Layer 16 of a small transformer language model trained on English Wikipedia (19 layers, counted from 0, width 96).
In attention head 2, each number of a token's query is one row of weights dot the token's vector x. The head spreads its attention over the tokens so far by the softmax of query dot key.

Query weights of the head. A number n stands for (n - 500) times 0.0012.
q0: 439,575,452,597,652,464,419,431,576,425,533,353,562,369,450,489,412,494,622,414,298,409,389,443,558,436,521,561,616,591,492,622,606,426,469,503,380,381,715,535,273,578,499,495,458,369,361,485,493,626,518,511,640,518,497,400,404,503,550,524,594,378,454,457,307,728,485,393,492,373,499,318,373,477,495,703,487,624,424,508,612,530,499,609,559,509,259,432,593,431,564,560,454,665,767,522
q1: 584,581,486,544,676,386,541,467,523,514,463,437,464,394,383,512,449,431,375,513,529,455,412,639,475,543,473,529,531,561,381,375,378,445,450,445,473,649,456,531,552,581,341,570,356,465,446,646,456,331,346,430,551,388,787,448,339,427,459,300,482,400,544,510,595,536,526,644,556,375,518,689,475,539,635,561,315,680,467,397,514,641,441,352,633,471,581,423,548,388,479,530,527,520,640,362
q2: 308,378,235,504,297,639,565,667,514,426,473,598,480,600,527,489,557,694,470,480,507,476,583,708,328,630,470,487,456,499,505,611,366,514,530,460,623,577,450,528,560,476,764,557,643,543,369,340,520,518,569,597,442,694,320,726,682,381,412,673,289,690,487,502,560,348,384,543,533,574,416,440,701,442,389,301,756,315,603,597,458,380,582,428,410,448,366,646,324,604,574,161,525,472,276,536
q3: 416,494,310,389,320,606,475,682,523,425,483,311,598,709,428,462,508,513,481,337,412,626,434,659,523,564,490,458,391,496,561,659,531,430,494,415,551,608,550,345,484,517,625,440,582,550,627,314,511,574,553,595,434,570,479,414,642,304,634,477,523,596,426,518,366,433,565,469,445,676,624,415,549,603,415,394,525,355,536,427,450,535,578,463,301,537,490,486,416,529,468,468,643,462,423,468
q4: 437,443,420,625,811,421,534,496,395,483,380,501,556,463,462,456,635,567,553,513,399,464,443,689,583,528,439,532,559,513,458,506,579,486,507,564,466,425,625,588,423,482,557,440,334,495,384,555,571,556,478,411,621,467,394,485,485,577,458,439,478,359,458,477,537,590,513,469,622,363,584,469,395,557,584,478,580,612,444,505,567,604,561,725,585,483,309,517,505,387,610,508,487,558,722,531
q5: 651,540,494,313,574,414,550,441,487,581,483,538,457,396,508,368,340,416,430,483,575,460,498,454,442,582,518,556,508,601,551,464,456,495,532,575,389,486,406,484,518,594,455,452,450,550,497,431,500,519,440,647,550,392,541,525,398,472,559,439,438,597,501,466,622,483,514,441,543,398,482,525,405,626,524,436,449,605,431,539,530,505,480,493,585,441,474,560,558,481,523,624,546,578,524,448
q6: 456,468,606,584,461,533,480,551,435,568,373,646,571,533,501,527,541,548,500,505,586,564,516,420,482,388,511,386,517,533,624,512,583,541,517,604,544,422,471,574,495,423,494,378,480,683,494,559,548,566,444,587,437,549,480,451,459,496,494,514,412,456,437,460,540,384,575,343,532,363,491,504,541,555,464,397,563,505,414,649,427,546,621,508,386,524,647,491,419,492,465,401,418,514,464,544
q7: 480,627,480,332,560,444,496,505,539,510,427,435,313,572,374,476,628,421,490,492,488,470,369,436,520,542,463,484,510,467,590,443,449,629,369,600,382,549,594,410,487,530,590,527,431,664,453,639,482,494,549,545,627,465,577,565,507,568,437,561,424,527,727,451,597,461,454,611,421,466,363,458,331,599,522,609,563,420,459,487,536,547,518,557,610,519,450,521,527,537,395,629,472,576,575,415
q8: 471,526,481,258,591,452,531,480,491,516,514,404,374,479,481,416,489,351,544,490,529,464,435,558,507,539,580,556,430,533,490,388,518,605,333,496,437,525,571,413,492,574,378,497,477,422,472,478,386,475,517,511,630,351,583,568,537,500,468,402,503,483,553,432,638,488,467,623,607,553,358,458,487,627,563,673,505,498,488,378,392,601,482,542,547,498,422,569,577,489,477,565,405,592,508,481
q9: 635,483,475,640,491,545,477,398,520,604,539,429,481,271,642,581,461,384,583,553,524,403,578,591,489,462,454,513,406,505,373,519,520,466,661,393,614,449,362,605,465,567,447,479,539,479,669,389,396,515,533,484,464,315,453,442,383,364,549,579,581,424,220,592,445,505,606,468,500,726,661,619,600,386,601,529,500,549,522,507,506,464,520,512,312,409,507,501,583,431,604,567,511,444,381,516
q10: 575,456,562,709,573,480,670,395,351,494,621,526,582,424,453,555,418,492,489,534,476,450,618,711,492,513,480,594,563,451,649,575,525,360,637,521,545,464,565,467,505,639,615,560,505,519,469,483,590,458,529,393,418,524,417,420,580,550,618,512,412,406,419,592,472,480,478,463,397,489,415,660,443,434,464,475,475,567,464,520,576,387,506,621,572,477,426,347,448,471,594,438,600,422,452,540
q11: 500,479,469,285,520,527,517,585,373,421,371,459,634,500,352,386,509,497,353,469,500,624,436,534,550,519,588,600,524,603,579,427,490,612,351,551,381,542,627,322,580,554,472,474,421,484,346,597,634,472,503,555,602,528,531,544,495,547,522,441,506,607,622,397,477,466,502,593,567,368,395,435,399,739,487,560,447,563,438,536,423,613,491,551,628,563,392,477,446,374,434,465,563,593,726,501
q12: 519,421,474,374,476,647,463,453,407,524,616,447,534,463,570,495,360,362,378,605,441,527,603,579,484,496,507,480,574,528,661,527,508,528,440,370,544,490,477,448,577,487,549,389,434,553,476,542,360,280,660,606,514,423,397,472,473,597,353,625,551,439,493,435,503,483,389,332,607,580,256,631,595,430,581,446,685,417,491,435,432,429,455,574,452,358,666,425,556,504,505,595,605,466,502,436
q13: 600,605,550,600,528,597,433,446,545,458,536,654,550,489,666,576,337,627,531,575,559,384,809,430,597,522,296,614,410,553,518,540,555,546,627,497,586,560,291,645,444,610,623,582,661,694,583,459,392,678,428,386,439,553,460,513,461,441,531,447,508,296,456,581,606,820,543,382,310,468,564,627,463,368,549,364,544,474,478,641,432,288,323,555,414,561,423,236,502,496,559,440,581,359,341,556
q14: 500,624,612,642,501,382,606,412,316,632,613,234,462,426,501,675,667,413,499,567,533,393,532,610,560,437,490,511,416,441,455,619,389,388,634,474,494,575,621,575,340,609,419,710,414,452,559,462,480,363,483,485,360,332,568,362,399,491,622,532,431,398,395,683,426,461,548,510,536,550,526,548,522,371,651,653,591,451,574,505,740,428,463,440,560,419,564,521,647,508,550,565,446,401,608,500
q15: 556,534,626,588,376,595,556,562,451,484,649,398,480,407,407,499,720,444,613,279,601,653,517,431,382,531,510,510,509,724,541,465,399,596,404,418,541,410,465,345,437,471,554,500,266,481,439,563,614,546,497,541,561,440,489,643,460,468,574,416,455,699,515,366,408,476,545,519,668,740,552,638,380,785,443,450,473,540,469,575,470,488,437,418,289,465,292,559,580,497,517,437,318,685,615,620
q16: 552,398,525,582,306,564,454,707,607,484,606,443,355,662,497,537,416,584,487,412,495,391,477,664,417,539,329,423,558,290,546,556,738,539,515,687,726,263,413,407,332,511,464,459,771,356,507,511,608,763,650,553,282,522,352,542,663,418,556,551,591,767,306,768,351,453,463,164,405,690,528,528,591,427,310,446,589,468,308,422,567,406,672,462,451,666,473,437,686,637,463,415,376,474,270,531
q17: 564,565,330,541,348,530,559,637,485,488,459,412,440,581,402,462,402,558,499,410,309,720,474,715,337,616,523,382,385,481,334,479,538,472,707,422,461,402,513,608,459,471,491,498,540,526,561,460,588,475,432,604,417,467,410,666,512,542,288,459,565,561,543,607,262,450,659,542,364,653,432,621,557,630,445,578,684,525,565,435,291,626,551,344,309,401,568,546,435,565,395,507,448,241,507,448
q18: 437,466,203,566,380,647,597,622,443,437,484,629,591,446,470,585,486,423,411,551,486,578,538,495,646,417,482,427,426,703,565,455,409,414,463,386,539,528,565,372,695,371,425,361,719,559,602,426,679,446,573,659,518,468,388,354,635,582,439,369,607,666,413,561,626,403,400,281,745,381,647,514,478,579,674,458,525,494,438,338,513,559,666,549,281,848,470,285,546,376,610,439,446,339,291,597
q19: 506,577,544,434,381,546,483,289,565,485,478,412,310,647,537,388,557,601,640,514,459,482,568,690,432,367,386,536,360,538,384,508,534,627,537,482,690,648,431,566,533,218,405,440,649,473,498,588,659,423,687,636,338,396,265,515,553,588,430,488,537,562,270,524,479,653,495,685,444,446,484,462,274,511,568,623,491,367,577,614,515,361,475,289,675,450,533,594,575,488,450,423,424,456,687,514
q20: 425,443,438,545,449,516,520,549,554,610,601,392,480,382,464,602,608,387,977,581,614,645,591,648,487,362,765,502,503,611,461,393,449,714,363,259,666,499,698,313,430,663,442,572,417,321,504,306,502,540,562,462,498,516,510,659,537,471,584,328,441,620,420,569,691,376,274,513,428,668,461,644,485,635,481,571,659,503,678,385,396,444,417,639,414,166,604,543,386,357,345,498,546,277,710,500
q21: 315,500,184,557,449,660,559,464,450,561,607,774,595,596,523,457,424,404,546,714,311,774,527,493,446,515,495,481,506,451,516,463,542,537,151,536,425,637,592,493,477,452,633,758,622,545,565,525,413,678,564,574,479,406,514,518,560,402,413,679,544,520,392,794,467,407,426,436,571,657,343,358,508,446,455,532,406,162,367,405,645,382,640,404,679,608,480,401,461,550,460,435,423,434,530,611
q22: 439,490,422,420,539,417,648,506,451,578,462,540,599,426,575,487,601,500,358,411,654,723,451,400,536,535,620,374,492,696,508,633,485,560,483,490,430,535,604,629,422,579,422,272,408,370,469,703,581,337,543,712,656,306,415,522,501,618,385,417,458,579,518,552,519,288,436,474,547,538,481,438,552,573,445,714,457,704,526,401,654,657,341,461,362,517,476,648,259,372,478,362,525,421,626,554
q23: 467,499,491,604,620,489,606,596,547,530,543,571,796,441,545,370,487,414,717,444,490,614,523,408,461,510,584,517,603,396,470,366,370,382,446,382,611,376,673,470,429,498,561,393,547,558,704,373,498,584,345,513,472,582,777,528,404,385,467,724,446,605,362,288,595,323,721,540,442,765,603,436,382,725,560,380,604,569,484,382,609,639,497,536,349,536,569,726,321,438,516,287,460,347,389,629
q24: 310,530,468,708,645,667,585,425,568,449,550,425,526,579,507,691,203,541,618,516,614,389,581,420,413,621,547,289,648,515,350,425,487,518,715,306,398,202,588,525,382,547,524,413,539,543,513,500,556,495,437,499,604,614,414,452,549,390,550,603,557,646,437,288,390,384,432,511,557,602,577,551,746,623,520,347,407,758,545,419,428,429,518,502,539,346,590,441,529,573,489,433,488,464,496,635
q25: 541,427,565,512,634,690,310,646,316,497,575,391,529,483,525,600,375,341,586,415,357,424,492,469,477,570,420,551,490,559,518,394,573,507,463,450,517,502,445,398,318,441,628,542,347,459,637,462,667,458,753,475,526,564,503,511,478,426,495,563,377,459,476,379,541,268,386,609,388,488,559,497,336,402,327,411,689,283,732,440,414,572,381,565,671,475,463,517,433,457,450,454,396,232,325,477
q26: 513,591,452,476,546,449,597,603,453,459,463,463,499,443,522,414,258,521,647,413,662,539,555,508,445,587,392,438,520,541,402,381,539,514,555,502,569,322,420,559,493,644,576,505,399,447,538,455,459,505,385,472,576,389,557,530,357,422,406,500,628,457,422,584,453,651,617,576,535,398,605,588,531,514,337,662,610,715,484,476,360,734,582,580,540,476,499,503,317,480,369,468,544,427,478,489
q27: 639,342,517,457,256,655,671,647,638,446,379,402,555,632,524,658,404,494,492,461,750,404,478,536,597,670,440,509,465,462,432,560,436,521,485,497,364,437,358,418,456,474,681,649,423,510,352,452,687,377,470,360,297,531,160,602,696,416,382,452,557,591,471,345,331,475,261,455,578,484,547,674,743,326,524,439,491,503,634,588,555,436,450,526,400,636,563,445,638,439,318,279,532,584,350,680
q28: 535,450,705,335,694,570,590,470,437,517,502,500,510,381,488,749,485,494,614,533,530,426,497,460,492,556,595,436,519,444,585,636,510,815,629,554,512,397,606,442,567,447,514,360,282,468,352,592,675,519,484,704,524,726,346,508,439,597,454,566,534,688,639,358,617,529,600,432,608,353,573,645,562,483,566,619,593,507,502,552,396,309,412,654,525,254,668,335,609,531,562,540,766,481,616,482
q29: 437,558,328,491,571,376,249,535,324,418,558,475,506,633,561,410,255,331,461,505,91,517,428,561,394,487,679,467,421,531,444,400,519,267,328,751,497,604,606,468,410,423,504,608,303,547,447,575,431,497,566,547,496,469,400,454,567,533,488,757,390,644,755,165,650,633,635,551,491,540,556,535,395,531,848,589,389,267,603,564,473,670,501,474,564,604,689,711,504,310,534,675,435,562,498,534
q30: 539,535,531,427,656,563,277,536,248,492,655,449,421,579,416,387,613,413,295,513,440,339,591,385,473,523,547,486,601,686,472,629,305,678,402,371,397,384,748,630,483,573,459,490,493,525,412,373,690,515,382,516,529,586,607,666,286,545,624,434,551,637,622,457,453,285,630,549,610,540,539,367,438,373,572,644,557,645,362,515,535,549,666,240,697,608,531,515,458,529,536,872,486,387,361,551
q31: 681,495,588,481,539,649,423,498,517,565,632,558,576,340,485,507,526,436,479,590,412,589,562,583,579,635,527,594,424,578,459,563,499,685,270,447,623,622,541,728,581,246,669,254,511,572,560,574,473,568,490,647,644,562,306,670,486,564,337,340,555,547,524,477,587,383,403,495,472,581,655,367,624,536,518,579,633,392,436,587,507,305,349,456,510,439,703,435,359,658,649,460,721,526,490,441

Each question shows a short text with each token's key, already scaled and adjusted for position as the last token sees it. A number n stands for (n - 500) times 0.0021.

Then comes the last token's vector x. A number n stands for (n - 500) times 0.0095.

0 "spect": 501,500,504,500,498,522,507,571,527,511,580,556,478,379,671,722,469,540,491,486,531,446,721,489,527,539,630,426,512,661,620,336
1 "ive": 500,495,499,498,504,513,526,565,502,441,593,585,536,404,658,717,479,605,483,495,405,474,691,461,488,585,641,429,498,618,679,338
2 ",": 504,497,498,498,507,498,531,567,513,431,571,609,480,404,665,770,502,611,454,486,629,403,669,454,480,554,651,435,481,699,649,495
3 " with": 504,498,502,502,497,499,513,549,542,432,571,561,519,436,696,780,513,448,477,503,470,504,637,421,471,585,665,404,566,665,739,496
4 " st": 493,501,500,507,471,503,488,584,530,457,567,584,449,439,571,727,543,579,445,527,503,477,727,464,539,571,490,523,523,627,689,322
5 "or": 499,497,498,510,477,500,481,617,534,550,572,545,529,398,685,634,488,551,436,493,515,523,711,465,530,582,516,444,478,564,718,360
x: 599,466,523,700,456,354,408,477,460,549,388,541,406,273,624,452,571,440,491,423,562,592,390,516,264,589,570,725,598,488,773,376,541,590,681,517,447,444,580,380,493,588,455,448,418,446,463,482,443,473,402,627,476,270,739,611,285,624,587,361,544,355,639,518,282,510,526,594,545,375,589,586,384,715,525,564,543,552,615,604,440,514,433,575,474,610,425,544,582,368,532,586,572,387,614,433
Which two tokens does the last token look at most, in order? 2 ",", 0 "spect"

0 "en": 502,496,499,499,502,503,521,538,519,451,594,554,472,344,632,747,443,570,488,520,609,489,716,518,453,474,567,428,448,675,653,454
1 "at": 506,500,500,499,496,503,519,576,541,488,578,540,480,360,638,707,450,511,474,491,621,526,733,508,458,463,559,455,424,681,667,432
2 "o": 499,502,501,495,513,501,522,561,522,444,565,613,446,389,600,761,477,623,443,527,600,513,697,494,437,499,586,403,515,677,612,446
3 "va": 496,502,500,499,510,505,531,546,521,459,584,564,478,319,582,792,468,618,477,503,596,518,691,511,445,455,612,448,496,666,614,461
4 " complete": 499,501,502,501,487,508,512,546,504,467,591,553,490,353,605,783,458,566,532,520,538,489,705,467,492,521,672,437,546,596,660,386
5 "d": 489,499,502,499,503,508,524,540,510,413,572,577,490,333,589,810,461,541,494,540,618,442,610,473,464,511,664,383,543,608,658,472
x: 653,561,550,624,666,683,458,627,314,666,458,532,437,385,313,576,575,609,681,475,586,708,507,481,436,576,528,551,428,582,591,497,483,429,517,432,493,249,632,514,434,643,485,353,513,498,496,417,578,563,481,471,607,552,577,564,390,597,584,436,498,707,697,323,350,419,526,492,329,687,505,603,407,809,501,537,579,591,540,520,472,558,500,482,355,503,429,473,521,381,542,523,502,280,695,644
Which token does the last token look at most, and with what share of its attention? 5 "d", with about 30%

0 "o": 506,500,496,497,506,500,524,546,522,424,579,583,459,396,591,775,468,605,434,556,609,505,718,510,457,530,589,439,465,651,584,454
1 "va": 505,500,499,499,506,503,531,533,512,465,591,549,486,308,571,819,477,598,479,508,588,496,700,494,453,453,606,458,505,674,594,477
2 " complete": 502,500,502,498,491,511,515,536,501,470,593,543,493,351,610,770,456,569,536,519,541,491,699,463,489,520,665,440,547,593,662,385
3 "d": 503,505,501,497,506,506,524,526,503,422,577,568,497,340,605,800,461,539,500,543,621,438,606,463,463,512,655,389,549,611,657,462
4 " her": 497,498,503,501,486,507,505,536,485,425,551,574,469,429,472,755,491,673,544,435,523,486,612,606,621,641,601,418,569,557,637,434
5 " post": 505,498,498,503,479,505,513,546,520,482,597,541,502,360,598,772,451,609,545,540,543,503,683,435,538,473,571,495,544,540,631,349
x: 473,570,571,572,554,479,482,488,312,686,549,479,449,193,330,642,488,542,580,264,629,582,429,461,456,456,584,505,412,655,637,458,475,467,602,468,418,214,554,428,592,659,397,377,404,425,490,609,635,491,420,535,432,552,550,634,365,649,539,404,562,449,749,367,427,649,410,466,507,403,469,537,326,716,496,602,589,509,416,667,461,525,455,540,395,446,518,428,549,315,505,609,364,301,572,496
Which two tokens does the last token look at most, in order? 3 "d", 2 " complete"

0 "a": 503,498,498,498,501,498,528,531,520,432,587,597,454,323,580,830,456,580,492,536,618,478,681,522,459,484,635,441,477,666,615,461
1 ".": 503,499,498,500,494,505,517,537,506,464,569,599,488,324,605,819,463,572,448,496,659,423,649,480,494,512,619,448,478,711,648,531
2 " The": 507,499,503,500,497,498,514,579,508,444,551,574,465,415,559,807,472,585,407,494,591,512,705,467,559,563,543,425,454,663,673,399
3 " ": 485,500,503,502,474,488,497,577,546,461,532,524,458,406,516,655,503,628,412,527,555,485,684,540,563,476,568,471,465,569,600,337
4 "par": 490,499,503,501,482,501,510,580,517,477,551,566,483,348,606,711,506,439,432,498,523,577,706,489,513,525,500,541,439,581,601,279
5 "ent": 495,500,498,505,484,504,500,575,501,479,586,589,522,306,642,752,447,580,469,465,515,545,660,519,564,541,539,417,456,538,676,345
x: 410,591,581,674,687,491,512,513,509,630,507,493,548,370,427,624,549,639,567,437,563,729,446,482,387,540,628,569,605,513,689,336,466,542,500,448,304,325,713,411,535,680,405,359,359,357,471,444,586,627,441,476,489,530,442,564,375,688,543,374,658,437,553,499,281,645,473,606,551,572,602,478,399,758,523,534,523,495,518,519,537,593,506,635,264,520,383,478,573,456,515,636,383,371,646,507
Which token does the last token look at most? 0 "a"

0 " his": 506,499,496,493,494,510,525,572,513,408,619,594,422,320,567,900,451,674,470,495,652,440,791,555,573,553,664,404,451,671,662,415
1 "tor": 509,498,506,497,500,506,528,632,536,432,623,592,548,185,681,849,475,615,392,584,604,510,792,470,557,505,660,457,488,559,673,462
2 "ian": 503,504,502,494,512,505,514,568,489,450,629,638,518,269,651,920,499,704,448,534,545,476,784,480,576,536,694,425,543,545,720,390
3 " I": 477,495,496,502,480,480,502,491,506,418,511,635,451,478,510,734,530,610,564,527,564,630,741,633,446,578,467,355,346,656,707,376
4 "van": 490,502,499,499,492,500,506,513,519,433,584,533,500,360,692,762,537,492,425,452,445,739,727,553,425,497,464,294,316,787,635,514
5 " Ra": 526,491,496,503,472,471,488,471,548,531,499,499,408,489,468,712,482,508,556,456,452,620,664,596,409,401,400,439,420,819,633,466
x: 501,463,504,471,222,295,429,457,331,576,554,664,427,316,541,519,698,361,425,468,583,675,464,622,401,651,488,632,399,475,693,347,452,353,318,557,485,648,456,621,502,519,550,366,408,444,414,635,386,592,375,511,450,453,581,630,469,475,604,688,559,538,451,489,606,517,509,576,484,547,481,575,395,594,499,466,390,545,528,562,396,580,563,306,249,568,379,584,633,256,535,575,364,442,594,463
Which two tokens does the last token look at most, in order? 4 "van", 5 " Ra"

0 " with": 502,501,500,497,493,500,519,546,533,436,593,567,466,340,642,852,480,512,475,444,593,506,682,484,485,526,657,413,497,686,686,440
1 " f": 502,504,503,500,480,506,515,620,550,450,551,546,482,436,616,666,542,566,414,520,542,549,723,500,484,560,545,481,517,572,720,284
2 "ol": 501,502,503,501,474,507,511,609,525,463,557,565,465,423,682,610,496,498,314,565,462,599,677,481,493,635,403,449,492,665,686,438
3 "k": 498,503,502,499,496,508,511,585,515,459,613,580,485,335,641,746,445,633,425,483,508,486,742,519,493,584,550,457,476,607,709,374
4 "lo": 493,492,504,500,486,501,494,582,549,539,558,563,467,355,623,602,484,534,400,517,513,543,789,481,489,547,574,443,451,657,650,380
5 "re": 496,498,502,497,515,502,516,567,506,438,579,600,517,326,640,744,467,734,507,490,509,510,705,490,479,529,621,403,447,599,673,372
x: 518,635,533,617,514,561,501,549,459,593,426,674,466,484,399,745,593,682,602,376,625,643,408,500,327,654,561,488,520,555,548,405,465,529,396,404,399,420,497,436,555,601,392,328,352,388,366,557,677,603,435,543,481,441,534,702,471,706,480,411,646,722,617,430,383,523,580,590,417,501,523,585,467,641,541,495,588,567,482,545,492,727,455,560,99,516,374,522,524,436,431,589,496,377,529,580
Which two tokens does the last token look at most, in order? 5 "re", 0 " with"

0 " Z": 508,497,502,506,479,502,519,522,564,442,535,540,448,357,557,802,472,582,455,453,637,521,727,542,456,515,626,419,426,720,660,414
1 "ep": 506,508,502,503,495,503,494,544,542,412,588,591,516,297,666,731,493,402,398,502,464,622,702,563,486,640,605,494,361,610,615,429
2 "hy": 496,507,498,506,503,494,488,573,545,474,596,575,458,406,670,752,516,508,477,444,523,538,719,524,443,535,569,399,369,688,672,384
3 "r": 484,503,500,493,505,510,501,525,546,502,560,583,506,369,589,662,479,469,423,462,424,577,696,576,453,504,585,489,277,750,678,450
4 "s": 496,498,497,505,510,496,501,545,542,500,559,566,485,351,747,695,485,350,451,423,463,537,658,542,451,367,558,461,405,839,540,479
5 " of": 505,498,501,500,507,502,516,544,513,520,538,505,511,404,623,755,494,509,552,470,575,394,754,509,494,416,478,371,450,882,595,492
x: 479,470,540,556,516,662,537,462,545,685,528,597,530,472,439,629,466,495,602,377,467,808,341,679,476,703,450,527,387,491,626,311,416,466,548,473,477,433,497,528,451,571,427,360,526,423,556,474,470,546,409,685,543,414,515,507,459,586,681,406,491,756,596,413,489,516,567,497,435,728,469,567,378,673,379,530,672,382,585,506,433,596,466,335,235,451,440,591,451,273,616,544,489,411,751,563
Which token does the last token look at most? 0 " Z"

0 "c": 504,498,500,500,502,504,525,559,517,461,598,575,465,332,615,749,456,547,496,522,641,469,699,509,453,460,567,446,486,691,650,461
1 "ence": 498,502,499,499,500,504,519,572,514,457,600,563,502,333,643,750,463,600,521,498,591,483,693,519,480,479,637,431,458,625,670,427
2 " and": 500,498,499,496,515,504,530,554,525,417,571,562,478,442,635,721,483,609,458,471,583,433,650,467,522,545,653,414,474,677,669,480
3 " de": 486,496,504,500,489,503,513,550,529,493,557,546,448,384,534,718,523,610,490,528,563,468,750,496,521,512,553,501,519,626,704,396
4 "c": 495,499,502,499,497,505,504,638,517,465,566,634,470,431,655,673,474,541,494,619,608,453,605,422,501,521,469,466,584,663,617,348
5 "ide": 505,501,499,501,484,512,482,565,499,519,596,568,524,406,709,674,454,565,569,483,481,494,616,471,527,590,559,439,525,592,701,371
x: 525,511,616,570,704,371,430,407,393,614,375,540,486,414,430,575,452,545,557,535,627,659,523,540,436,538,497,557,587,513,510,363,559,462,608,544,400,292,535,538,734,591,415,298,414,405,409,590,657,529,409,567,525,566,636,653,277,794,547,473,523,556,635,324,310,523,573,571,355,447,490,607,323,669,431,501,600,501,485,772,453,603,482,598,434,472,496,646,540,434,610,646,379,461,575,534
Which token does the last token look at most? 2 " and"

0 " ": 504,498,499,498,487,503,517,558,531,428,581,582,453,313,578,833,480,600,451,525,636,469,677,530,497,510,634,456,477,645,687,433
1 "line": 498,501,502,507,500,504,516,589,523,519,600,532,527,313,666,837,485,516,515,490,558,454,686,444,491,493,617,499,510,564,689,386
2 " d": 511,505,500,499,502,500,497,564,551,515,588,544,458,391,611,715,545,537,464,510,578,438,702,513,475,440,521,496,536,662,696,305
3 "ri": 489,498,502,503,482,501,493,585,545,519,578,544,495,428,689,676,474,538,493,574,555,513,688,533,470,615,505,465,489,587,781,393
4 "ve": 502,502,501,501,486,509,490,564,504,508,613,581,529,340,705,789,459,530,526,528,484,464,661,496,489,570,626,476,524,592,682,369
5 " single": 496,500,500,496,505,508,524,549,499,415,587,597,569,290,533,862,477,715,534,476,489,469,629,491,494,504,629,538,565,490,595,374
x: 516,605,689,655,508,405,552,482,424,712,382,453,417,416,281,570,678,618,625,293,712,587,370,457,400,592,548,508,494,560,567,552,526,501,617,556,487,371,612,374,470,616,448,363,315,492,384,494,710,582,590,524,390,561,509,707,415,683,595,471,515,618,609,396,309,561,620,488,414,589,542,502,405,684,565,453,617,497,442,597,435,511,510,416,294,501,464,598,528,268,584,589,376,444,551,429
Which token does the last token look at most? 0 " "

0 "ate": 504,498,498,497,500,507,526,533,524,433,627,584,467,278,657,846,425,566,495,460,625,482,690,529,490,526,667,418,482,681,655,366
1 " st": 508,500,504,501,481,513,502,575,526,457,591,580,438,393,554,797,547,630,452,547,564,422,750,473,541,532,549,539,539,677,676,289
2 "udi": 499,505,503,500,481,514,502,614,539,565,583,509,519,316,679,730,472,563,539,580,571,459,837,459,532,535,607,451,540,540,709,435
3 "es": 499,500,497,497,518,502,525,546,502,438,607,630,537,327,686,852,478,618,490,528,580,381,614,487,458,533,743,455,498,607,745,448
4 " in": 507,492,505,502,509,494,518,588,533,444,551,601,480,373,661,761,500,595,473,495,620,425,735,482,492,571,682,392,521,717,716,428
5 " 19": 512,495,506,495,478,506,532,602,497,388,521,643,465,420,411,796,495,789,445,705,569,416,625,554,468,554,594,407,549,457,505,553
x: 593,532,617,556,548,656,528,619,455,594,631,439,454,550,432,441,492,414,551,321,564,563,466,681,415,421,406,645,206,482,612,525,493,403,410,377,357,317,444,316,453,616,515,386,423,546,551,623,706,502,469,513,528,384,558,610,431,671,441,428,545,642,518,511,282,670,523,633,386,559,520,554,273,699,638,629,631,596,653,476,421,539,534,507,497,474,468,610,386,360,367,492,429,329,614,638
Which token does the last token look at most? 3 "es"

0 "jo": 510,503,499,500,500,499,514,529,532,458,603,561,445,365,640,812,498,567,440,553,542,553,724,460,408,435,520,473,477,755,685,435
1 "b": 510,500,499,502,500,504,518,540,521,464,620,551,499,326,678,772,474,508,443,490,507,530,747,522,442,480,523,434,465,740,710,435
2 " at": 496,503,503,495,508,499,519,554,525,481,573,568,465,341,607,826,487,572,549,523,639,474,732,501,488,429,626,401,576,707,692,491
3 " a": 499,501,506,497,514,493,523,569,533,413,565,654,465,313,589,835,503,640,487,572,601,504,734,482,481,521,559,414,532,673,663,465
4 " building": 498,500,501,497,505,513,519,553,476,434,591,597,538,283,589,849,438,672,568,510,545,466,737,474,530,512,666,457,522,486,652,407
5 " ": 507,495,501,503,483,485,488,595,543,472,548,542,448,406,592,666,542,684,426,585,580,416,710,520,521,483,551,451,565,630,747,361
x: 590,543,440,584,271,456,313,453,331,551,474,563,483,406,376,733,686,500,462,488,534,540,524,517,433,505,694,632,487,532,522,286,456,550,528,379,324,370,547,328,537,557,447,383,572,498,401,565,658,503,386,604,600,432,522,534,330,568,651,247,533,633,628,415,395,533,471,502,457,516,473,588,487,638,429,639,540,615,549,419,484,661,547,542,517,549,329,573,461,428,559,537,431,367,728,820
Which token does the last token look at most? 4 " building"

0 " ": 505,497,498,497,484,503,520,570,537,413,596,598,444,277,594,898,477,619,441,530,663,463,711,536,497,512,660,447,473,674,723,420
1 "r": 519,498,498,503,483,502,500,573,586,491,526,528,514,503,636,667,547,415,359,590,529,506,723,575,477,497,616,495,468,714,841,410
2 "ent": 508,498,501,515,488,519,508,575,501,453,619,598,512,300,665,793,435,598,503,465,528,491,685,521,472,610,600,408,504,548,706,313
3 ".": 506,505,498,491,492,501,533,560,521,461,598,558,529,306,672,825,508,637,504,419,589,367,573,407,448,529,660,368,480,719,657,395
4 "\n": 487,505,500,493,506,501,509,531,541,437,591,617,490,218,633,892,447,509,376,533,611,559,620,507,457,603,654,480,494,741,680,551
5 "\n": 486,498,499,493,504,495,506,508,574,458,590,549,447,386,677,858,403,418,444,454,738,517,500,476,462,567,532,558,390,686,761,462
x: 468,405,569,625,420,777,350,608,512,779,442,467,520,214,304,614,544,588,576,360,666,555,593,565,512,476,502,532,442,451,531,435,424,589,395,449,403,336,444,526,502,694,496,309,414,484,522,363,508,547,398,314,589,481,765,626,495,497,609,408,547,546,719,298,480,448,564,555,438,581,531,658,417,604,391,543,594,431,645,576,508,426,475,559,477,517,438,582,489,385,507,602,313,361,627,498
Which token does the last token look at most, and with what share of its attention? 0 " ", with about 40%

0 "ma": 505,499,497,494,508,489,527,549,533,445,625,539,464,277,618,871,451,588,459,521,627,479,724,505,452,483,650,434,504,705,752,454
1 "k": 510,497,498,500,504,496,524,566,530,436,612,580,487,283,654,821,443,571,422,488,614,486,777,534,452,441,583,444,444,708,768,495
2 " played": 507,500,502,495,498,505,523,517,502,388,636,604,478,238,600,950,473,556,581,536,561,446,628,491,484,380,763,415,539,535,651,409
3 " for": 497,502,504,496,508,491,528,565,545,417,581,591,508,329,686,899,495,546,475,463,619,519,724,462,479,521,662,365,496,653,692,410
4 " the": 495,502,506,502,511,498,514,615,509,456,576,620,485,328,592,818,480,704,423,527,641,554,766,470,514,518,535,348,465,738,652,461
5 " A": 496,493,502,499,511,470,508,540,576,443,511,533,500,467,503,673,554,689,424,592,604,622,750,520,391,546,420,445,426,649,647,369
x: 528,603,585,570,205,551,443,704,481,735,442,535,483,422,525,627,600,511,302,527,503,598,323,604,373,572,567,664,292,543,519,505,388,476,427,347,439,499,618,564,497,637,457,494,503,363,506,517,614,535,476,448,488,278,710,578,561,512,584,519,515,509,640,422,405,480,580,468,498,580,424,636,452,701,436,462,340,439,454,513,307,702,517,408,244,364,428,550,569,424,357,560,402,371,693,493
Which token does the last token look at most? 4 " the"